Layer 4 of a small transformer language model trained on English Wikipedia (8 layers, counted from 0, width 128). Numbers have three digits each and are written without spaces.
A neuron adds its activation times its output weights to the MLP's output. To switch it off is to set its activation to zero at one token and run the rest of the model.

Output weights of the MLP neurons that the questions are about. A number n stands for (n - 500) times 0.00053.
n39: 283607458460632391680562488520420556440532444371410224610460512602614529496396290448443377447518365513319496527766680761574213478500860802564818514350500220761474219365333500259301454587637705564447715519558264421598513608287579433417440282451335621505747693624651451566359387319630836560513630391614482496538650431564478471707218553654549341378709141344295325643616491637605576883180
n47: 361606410658525363648593397341354620516455191541463613479315496439342384411381254476641387508475536707455536696412571407255555528597227255810538280500808645202556686381539504516790638741496455522625289504553227428442606424411508377580640345631338315559582410504651352483552607601549591563654709628539573590620897611600413760496369544664444483458763735616524344729496530572388584618478
n62: 445609130383251508594647591558540756492419332222560458392817386370495426472432577354637461358582689397530392716573221621442456261461570313409496419158272247488388406297868542554552617405558324509458774465326266528368451435508735534467348545458504406890504665535530653770615567656576487600540542508464517521163279447569421213465517266411632337548212391578517500542504456543657524450559
n156: 794644762492657846543419396319547241593484616639387500362550263331419507636270717700409615573409357703434515450516399271614337573516508679437488363554516661374477187465637674549310745313447427470557305436531973555596630568335560457696595462568542303421566533619354267609610522604504445356424465270709458523500431575543718610492468515489482524500636546693623588492331444514383406636500
n206: 101435558401480552399444572477545316620452430791629729304539500480491548675673500634555569472307675446605595516684305433415435504418351563611447670457284231717488281476500528653689525436650440623551327533456125601458512430333606568578352457513305785533472496426303588332202631513408532554447456453665837308439652666317740601537220362324408575519344409435855298580533496519621455701513
n209: 620321587426310426429525668828496374508467496521487330406426667781459527587416407488660844525367277480546804483581410475577488587406504610266684500662597462475652744446659629777421279786537508395455375379396287359567496564814345542492532630532624516496504440616449669317657364542662225457527529277306488429389556363631109491419676451771664370696561525591392783276604448349679375411225
n217: 424586388677441567423282568423145598314244418152559549326500467447441196244793623517496395265408500435636354527436534549731419638799561382601597614698396520566324505469719554531504312702346598544504613593482557422317590726540889487548695435930429431537374774279651544617260763555572505634386293439457638504313705513473332687229505527620771603614304660388754509647435616450592555419581
n374: 439403170241479591475567602654389314476691427353662691603592429571407554536415350593608379400478323234538554610392454359488484307604512562526686774450706534508342231504302597521496397545384513481587318408517218523139678454383570750414528463523663565470699613726539357602407528675559359727817864525715500391456651582517336537491422446367430917671759483638605500631364714563434480185320
n431: 096518766711388535389723377517428552130546356587542504609631479519437552677489391504410550605484519452535444473757549328475522470390638464578621496845564583358597288626445435615690271427500477709537591654576230542464526596560407469582468341529489460578473500391621346440388518120432396539514397422697515595558538342415571321520092560773353452321730474678398320428346429465377468407528
n484: 650426534528401599730532317477385466236422330557599370517512557492437421535455567469360575472471301496702496582529500428572664755429444573500269430725837567605488669357426496316508412408657411222464490628643918339550289222694269586337496500202626653617504227576425634235483310550382500352454529512504342455268523555529515231471458415441511432769742334482528698141513631333380599592300
n521: 358660634510440532867295429297258299234554505559714305490379825436690514636594671604824736578819644720545354781692527485359509759277568391717434585574521764607306475238641717702793309468437363187607701187441479446271585419539500208457458375582422438636490387181394387319629486417293240612569554615542485613659385505485401268530632339415378618742102451484274718544700373468293431532889
n560: 461528297508706658470462671732329465447525672483393691336800437458533531512543565378321470563400611574427575673651692321406601387657284549582626513404500650613488457343330614579684444541429550880849505447593560514452642597542521483863520339860597585604538787413509704562322630619707423587421351281424689247773410214444452834296587504472345390632467517532593618403566461276727504685554
n589: 234679189583512378452291296418369367335448542468480623638469407555316412545416451298504459528381326419705244584235427618471454524570523378537688597328766623284680387404778516733485504517504496474594648537416285509424382513386418564356485500412449653663392413574353487709558645545508577738489436884374500345406451254633475810435238594595347591669461614699726545448562516430333507275398
n601: 256527458488315375463544536389492597418337242492475496620464579404429567342443434496381438412579689512598492508243504795362469725525591615554616598356556394719289230711488561563328574404512597376623641698293529349527516496372595533579481725496371258633711512720438500784415213468411681659295411390230416403523622790418657282363554588717322445546579660214423333318622684316441580405617
n627: 563284704479328342618655535579435450462287437565316677571633419220228520620164540421568442436175475567329513387527608444560641702491283436473545619350436354372671522422525587432336668751364685519521557803639482529393450590521250509496512386519685542353361413509633500600300350111439372272598352716601440413397660517081592386496169671479576261525677315839401308366396545391254415315338
n633: 274489370472280384109488388468523441682444543340597668504350515413544463271448443481539480552442328531456460712398569354670695361504469601537488407634402289634496407392281604809576615319571337399457202329653244303382465254167426540656557633487588465693532339628705482370403616639424589479376713391385595496397348570634184399665389516477735442579597337561348545480275695507668564329722

Each question names a token from some text and the token that comes next. It shows the activations a of the neurons there, in the order above. A number n stands for (n - 500) times 0.0045.

Then comes g, the gradient of the next token's log-probability with respect to the MLP's output, scaled to length 1. A neuron's effect is roughly proportional to its activation times (output weights . g). A number n stands for (n - 500) times 0.00074.

"al", then " L"
a: 501484340500470551481506502519498523539495495490
g: 645355437580744425479689560510347518552522604525549674279412701421721621502605644466506497379803603490317793471586551529406386488299346428435495522405441458497631433290752481717530423640438449520467351620394550371566575499367328305541306398383530549542460397454438412344367539635648529255439688374393325592495509666441601630568576505673682528654427622534621562506565535312537352505750
Which neuron, switched off, lowers the next token's probability most? n209

"{", then "R"
a: 496502290481525602508500493501525497360500499495
g: 670299341655374406473352649376564345484609673532715557445500562545525573549490124468426310560695518441315803305716564602556499351493476433338405585652372564477185534381412467479613619444427540496451468376477478365685642470388440423596380285652369492722463737495520377511437361495514457486738516349568349438640628553385579411626489535452673678351512375463624519483673605420434440597529
Which two neurons, each switched off alone, lower its probability most, in order? n589, n62

",", then " $"
a: 485503455498520572582484502505554518477511373503
g: 572507392380313459627499508374434455631353607288319450527585588367680232316620299533339376472226378355674325573410378516527344615511612488570496551406462596439475746360347566458591467561619357729533475553576589473533323628525696490650591594645518456433330424615370518573303645393454574415261595498387571527591360296465470405612570421643467558146382458406824490510422458536531376465514
Which two neurons, each switched off alone, lower its probability most, in order? n217, n627

"\\", then "h"
a: 479541521488554542502512487502522486503533513548
g: 526581533530454416517588391558480689293408416341632493462386371623528420601357520390598494477519536252580559527679319363548504313495507393331559517393474565541606397540236487456679492394320494523438465344511547494573593690452713657365353384556592340477614510422312568403371313470323441374679219720644310326527604741627502521378357600774405383450686679422436336330553546483586502752404
Which neuron, switched off, raises the next token's probability most? n633

"$", then "."
a: 545505202507508452557497498512528683260504524451
g: 485584345559462633555520551714502434619485477754440307377675433673621408519545458465354570554347574548660494545508738594136449392402336571442574589524465616254356531418362443454502363452680587460306588337553495345450488449412424483513624732444602425531549775604742557533413323383596607503491605589456544691553540422517491300404345456427513413566608351405489283371828599374761555606642
Which neuron, switched off, raises the next token's probability most? n62

" by", then " l"
a: 457332490513352340531457403495499524516517521504
g: 400468487471669332402516544476521502546493516698566498453468691555509594471377628520459508476542512742373562560320525491401499509347551511551411639477534249559525460583637366430399597535493405469608469524445543795756481406469271412346229399451447614458499364580610389468552405596049487448147558547188532471549472458566621307408570346332344424513336407344370480706550442568339364275647
Which two neurons, each switched off alone, lower its probability most, in order? n47, n209

" var", then "ia"
a: 509511473531486524502417506504486500486445469518
g: 501428606438449336615507364392552423243419913821626373461202531460424590329712571622464507344408267631446346533674532389730376554395532660530491524378476643472627606565420513503544611266362647628575593471648511693594664425445698590462422324624402508573413581647584577576664460528575591468447315511417466460563644562619492478392638349490552443404434501518400475544350591403440813547444
Which neuron, switched off, lowers the next token's probability most? n374

"{", then "A"
a: 495501434495573598531492490500532497446503492516
g: 643588169282494283524724475696619613685692452297599580743623343657357439552463539501637540502643236554375453442589439445536612695290399586493423371533540655483270415511531277560516502262469366538416519546497510237518515463432556320671355383751647511544338383524620666706521474774452341563565484462575484448496486485469516494355543457382522378545455473385599502378637636569636450589514
Which neuron, switched off, raises the next token's probability most? n62

" The", then " inter"
a: 461540494779512487508456434520487504422501486492
g: 430341345447493510479548313613692624368447611447589530383429604521515166418433565485514509572439262560565569520686513540672308440450614374480399615525467472559463649619315377363425468530641665533758434517358528447544164640437778525431295628509452418448390517368657556663368450280581461548611598488457300595412312517430500399870695416309664503617445484426468579628602462703465416560631
Which neuron, switched off, raises the next token's probability most? n156

"b", then "ao"
a: 492429412494461469505519456342486503481429381500
g: 345558682392653485420236421516390548552460436455392707626611438447592760708492584353407467519489233529402570715439530833496498524480568616631722183498470540410404453479500602490583539532554352443395455615301449714727367416471730355402576539599520599427586492401530570566618560650646277761366420361722418549557424612553594651380725396458575486404538525516648664482630569371540407515426
Which two neurons, each switched off alone, lower its probability most, in order? n627, n484

"es", then " that"
a: 488502501532496614487517469522510517518496378480
g: 621585546649267549504471556558726502484388415488387528558606545275573332351407530309538315433621361392635428407524393353624435512663694457735277315547635470434532506402259471501342559698272639324645530610544541524496643569435507440275560427687411366353497306376433473611558144358517539537649449428558499564581519530329539380577506333507477418516755417667373555690463412530645594404718
Which neuron, switched off, raises the next token's probability most? n627

"ster", then "ol"
a: 541445523482480649531549476516505498506477501470
g: 399514638622315581689507423493410448542816549636546353603540399606477516497451374607498513580890676465498399582561618358424334323461585552321497504717466388428650470577497428493502711510363343485710560378294512799576650598634735529190652381381622441474470424499546301340637558529620622584349508521483561436339461501628476507420653530338566437548532674558520405512511491451209341606366
Which neuron, switched off, lowers the next token's probability most? n633

"0", then "$"
a: 482488518453549492516549464469530501509451420497
g: 451527656417375534602691522406340526656388653497514496480375373525375475386372479549404287331120484404555689316320584632545578583501494500363551529379581398381477689526639592587532486436279536645450464311546474796357686503551540617343434204497466436307485548708342459466494524557516495467360334460492591419571501367356575420770548423462326360505650559565349671672311671649353363615594
Which neuron, switched off, raises the next token's probability most? n627

" in", then "tern"
a: 493264498503502474521496405521494530500492494500
g: 342321493512626421315522627419621495600538425592578736611509560561441506419649490435532427589459495730509465478497553389436215613593421683489436434675577618686462145483468390644169468434435531495571678618467345429449285477413327636380621707621637644410604470480608366505591501698614420402549496229501538336436354405480420382585517626587639598459357732679588517420151457490473636482487
Which neuron, switched off, lowers the next token's probability most? n47

"\\", then "|"
a: 489546496516526519509505551509525448500509493538
g: 672490516528608540572557531592522662416233303658593532305398584789449366665595424488649467463539583359451809229435637737487572572483699493383409532628421373574428439718411558517547291536552598359508476487529411412666358282531602223217613350567376345449513548538456681446448341475503376470623587383558253613502452511281555534611282517530501458466556470327460595498564650285405496509593
Which neuron, switched off, lowers the next token's probability most? n560

"$", then "):"
a: 525503188490481551564505489522534535223509513492
g: 489515595278368535598539483425452665356416575509652423631461511371325455328485525453654658435506229282360461465255543487399362777370656311526372367587560619579338644586544418378370610483485558358672530331607708164398445576419375645267435534404386585565486403582821282547626384498555465557508561377473462444504482529659317619444499554562618497361399593314379623258454441541408539397544
Which neuron, switched off, lowers the next token's probability most? n62

"ole", then "ster"
a: 503516492505483508512486493498559479502483495483
g: 447435534384304479424503436457495516522438540570606683448325475528526349675363506710537589456444615503388454440554486419428760646659638568667474603337510308733654603295977422476364593406500408447525663434613453391396554762464408490546504478583600474499531457495326488389543432513695502526491491604638545652588298515450372424438399445545468478684075611463424316288384305546480695590592
Which neuron, switched off, lowers the next token's probability most? n521

" Det", then "erg"
a: 283493497453493494537458411528537493494557471531
g: 421429282374466604491554458512535440462751472512576379355530585657489111485437423373263344514508432533702475530628518555505520790341461514426484684600351610575554586416748547818386471610575380540590545354532522531690631544423540562622320532619664633603472594328407332374560247513381144451553627561366383449335429434713353388647504486417539493657630436410499577554468472531408635504631
Which neuron, switched off, raises the next token's probability most? n601

"o", then " joined"
a: 519480493500492661482476448522487490513415480465
g: 488485311711667399501406757432530528248528442512324502299291504468526629490389638600283341497280416464474324296502420429717210347640482592572730479516480681410446599460480371497515341473463467491415453405386404385495394603487528583660471589487512372529482475621704466493730594413573228355453257652710521366402538469421495445613473338528631502541429269652337579683413689517496456663625
Which neuron, switched off, lowers the next token's probability most? n601

" structure", then ","
a: 549502503526478593469500449505534534514516502502
g: 501395471588426509631541486382630241319421502663487654633462349279520522234570470573474278353668489597397510484463332534879544489567631503619416434406433542414419565377424426659653797677448536456529704538718635486468288563503620540616415463301468417557442430288498478388479603440556169521326418612633410280502431431465382590399606612326534521391497631700557454525378680581467489637329
Which neuron, switched off, raises the next token's probability most? n209

" trans", then "port"
a: 512478478561508578519554410468527499523476504530
g: 573659486605375595378437402590683523470625497584546564388507562386527292542478410567383473548843380419641462485634590448360298665639532247535422440550516563489458334373327357530574468610364566566573521688581468678356269599383551433761350468465386387617546648623396336655337502575462400697584243275261404588469472444669631357461536546486326589555411447560410507488539763312484291377673
Which neuron, switched off, raises the next token's probability most? n431

"otes", then " the"
a: 491376515508421538487486497470494481462519488491
g: 579364522381355439620662573612322612241445497460418534323360440793489696354488423504498406540665535412575663463438560586608547827631738470443468548500515675580627429657517473536402408400579697569371500508553682584349440237579602528586701589598420554263481632569322388525465438558313525460272381649787270548469461486463420418709367426413695518518443279490363581450500550648469543406657
Which neuron, switched off, lowers the next token's probability most? n47

"e", then " pro"
a: 526493512576490577483504465509484501510472461437
g: 515509665512509350377320519354480446449517343506543464498686542504617572362494634508449682370499651552522398348496448439604389584336553613559537521435460781622474572710594489578357388690659387569299387484408546775790377615619407304211442368573549522485529520472475588552413715389265748507495772538255407368500469281516680536539770372455589521466391608434607601482515453760449423398501
Which neuron, switched off, lowers the next token's probability most? n633

"s", then "ym"
a: 494501370512624536505532500489528487487484365525
g: 583638519536482446460508386595630518404461538680595451753564303770283471434538345449560468490598473626273339619467537568510294508650545175608567373498552433644785369670416548152438624710525416567479550429379526465403459455567314506559326530433511576534545420339525497392578405614508583465725735320480664558731321636663450353419530399699680504620648701595513517427459388573517526592465
Which neuron, switched off, raises the next token's probability most? n206

" \\", then "math"
a: 488568492525530496501499478502512466493523517547
g: 648401266317551570356521709604685530419346382537498587331515525412511433698517354426464541418627413395307484539499422529431608500415463559484565443458365466498371707511339654233795535642548645785449608419441780461235407713550652461309474556544421279548471627655444622552423503518719617340602520460616485647438623467489487547461633444448530497364357300482605768535455434486731573638320
Which neuron, switched off, lowers the next token's probability most? n431

"ear", then " reg"
a: 519540540544489548514371472475517506515506488502
g: 552448585532382353545588520456388419566577805470443538354356573362543297613448191339529367443622353558559543471681596427322312486367455475515406395552393528384497780498380488485273435660463775635544444306309542534825535493395581362481400600535527716588442457516625315609632718514372340465365460470348356389696492342484502415642546422335541481397318348548529606262385459435421427370525
Which neuron, switched off, lowers the next token's probability most? n374

"O", then "E"
a: 518477527480500508457486392499480520536416492508
g: 505479768607783391394563387555551510458772303406407393600423631516489500593507498583453582293690434294465394478583517511503521517655423578790379618630444717487332495547574452531364646585364374473556512275592293490361326648513353411506544508506588645527410495622250686490654506677565321561555348354564724451519349476451426577460617402381546413564760493675400495563788403683395434467328
Which neuron, switched off, lowers the next token's probability most? n601

"h", then "at"
a: 487477505533535543501526494481525461492512570500
g: 407617547799779593500544407446521506574520555312575355488389472325556625417423492470643475405526664392294268619468668459634730419440441623561590591393351382457490663420631619497342600528454669548690569459634593369665653298446745289538318358560385340591463628566491388427522366323705410299356452453537471480535749420470551508562374593633336686404571483496404447663415383511498333519236
Which neuron, switched off, lowers the next token's probability most? n627

"ul", then "es"
a: 539479502472507511542445498497513476485504464482
g: 553551606357475491593500313425373305517460473282334735467504636404507415631474403436501531735369559478559736519656564470572495573747475414610364528483415519484526674685287369483385552609624483760504555525548426212477630497320430510524605336441338504514420757553384452307442674581599460737575596541684292518403457630783469641658341409584609607470447400517560503293500575309319600719458
Which neuron, switched off, lowers the next token's probability most? n39

"c", then "al"
a: 499590506484504565538505473503516473512425485499
g: 495634577587692452555455477409387520368342637643624541660414474485609613715666485531335552379344531368282496635410703434555375115477372474648508464692500551375450435469325462486498537397317577377540522511452453510515535599574616431590423337558478579560316655440553321380558239364494318162563721434594593554561372498696624471680560358626723307378427319522533571606446577401639457578277
Which neuron, switched off, lowers the next token's probability most? n601

" of", then " De"
a: 546550505505478469531520482154452449519504494516
g: 447096386419559610532621455306714441365426440633531642440360538579437347449545554698719569545495673590692694549418464781328541721646607590524230480354332588435557439681318489496612532525508595650465519473473514634377455576608460259569635410483431350666457479472430432441412531599472792658621459344493524493394423478430567398598533716503703418415484575541641577726363260480545577406532
Which neuron, switched off, lowers the next token's probability most? n484

"c", then "ía"
a: 506487481496484467529486459480481509466499494498
g: 425623544714453472596337497532578587430468611427542560407526410329597528453503414394597594387515569583535401477439459750383513125747569391563427492509421483467268710353536307472370289576310243557375489765480470309387369505612589361282348341547668385430637298669626330437540377510455285467473460273374575570545583651474523512405480511555457457469599604698447607622715526380501296377627
Which neuron, switched off, lowers the next token's probability most? n217

" ext", then "rac"
a: 515507492514449577590479499526317523509505466512
g: 551672343521548553655468471606651534420581588497505669414525809221499541492674351452624337280401436663488566404537690477365439532392437470535542424533597604490450368549487396533409532485600388543549436486418392628427345495576437490487680596444561580609681423649378516508322752594767347518701437375268204597380458227649461384471555412439346344562394569696514260441514352555378186512610
Which neuron, switched off, raises the next token's probability most? n521

",", then " and"
a: 509502500496492670526502499576530493508497400508
g: 355420600254393535409683608558720669644461451595589589623339386479379541366471314614483450492600410481613736384360423419469523552697385665794640561413478428620408443504355641615678526607517531516616386495646451338508698506365588329642455541472509518515508626629441576640556486206636290275555451377666618429507620647390404675366246539454592487500587450622249550441399500183578555437470
Which neuron, switched off, lowers the next token's probability most? n209

"arg", then "all"
a: 492504500470498492510443470499488531523502507495
g: 569458441312629634455416186574457417484465612617558613614397504442396278566535410561510607210646601787425279314515384413523441328529222558398492503608361732421512476480445716392546557505480530683409644517459515463298660551466573629369512581707339503499557454504509538614213647606505615554653436347416522504565510479630328549475477384482645422652458637622451576448485324570475572053554
Which neuron, switched off, raises the next token's probability most? n374

"ion", then " of"
a: 501522494496534645498499428467555501527508489493
g: 429541581541521385566561407659498702552508417315486252384490617723354395575487493392532658775519547427478653572563352468242545502426354387462627396471346704625575363516417505444462352341392564637476487521344443525431597376483498300390513716677516709614678472452488465738555521440515531350465455436385427796523522600451207587708541409474630518525432354331560532659603273355622657193369
Which neuron, switched off, lowers the next token's probability most? n209

" by", then " cont"
a: 418181504530394319560486389511500492520511500505
g: 482478358613614644307421632387522529678303438550482611639358462428517604427606457443370508608548580770509325671518449381574696296527358535545536574511456320467546596584509508722476614617733411404531464263432583572732372758504323426352442551593681459665280460533623518447385618229163651476391630536494555487642639377399579547369600564607301460641541519511476710394350433455582331392611
Which neuron, switched off, lowers the next token's probability most? n39

".\n\n", then "T"
a: 510423528805493469508458512536410492491503532452
g: 535582615779617421526457494527644426706606325356581415465473349468401495355217565524497551672546237368788481531234517422570466451460299735396309538555584678353391511629500577690564579435405285521528602584244487430646654556477377716455753291396417380403413497446595540194401609457604451586535598354582353435412457388432440598550416482472457439392661514477684526342421512564420583635415
Which neuron, switched off, lowers the next token's probability most? n156

"ing", then " his"
a: 543510523502469586505498535509513412509498436478
g: 327441551578555437637568417693433560332626260545504540581603141418495575298487515524224664529481510526281306388495543328437478434804633563505368627517684664474447352584349480672496409402419329491607457309706412614566516448487538577563757725350342423376390672361493561258448441492606338422524372602435602515574580376767398527527450539396609557602685492465372546533655593575554550403614
Which neuron, switched off, raises the next token's probability most? n560

" ", then "197"
a: 496489484498501447549492502472498478507488510372
g: 446387521339534595417629430555580552658804566358592553455560260539423406424456344596331543696424412423559434525503522567534503497409594342435388497557475460507631305565779550598619588320562467264305476490517442399559609442418481332448635606884663528347711506500681477558562532438478551422285424412485705495665546173652521532451605760485398523421724475480617368557478565684260500333642
Which neuron, switched off, raises the next token's probability most? n633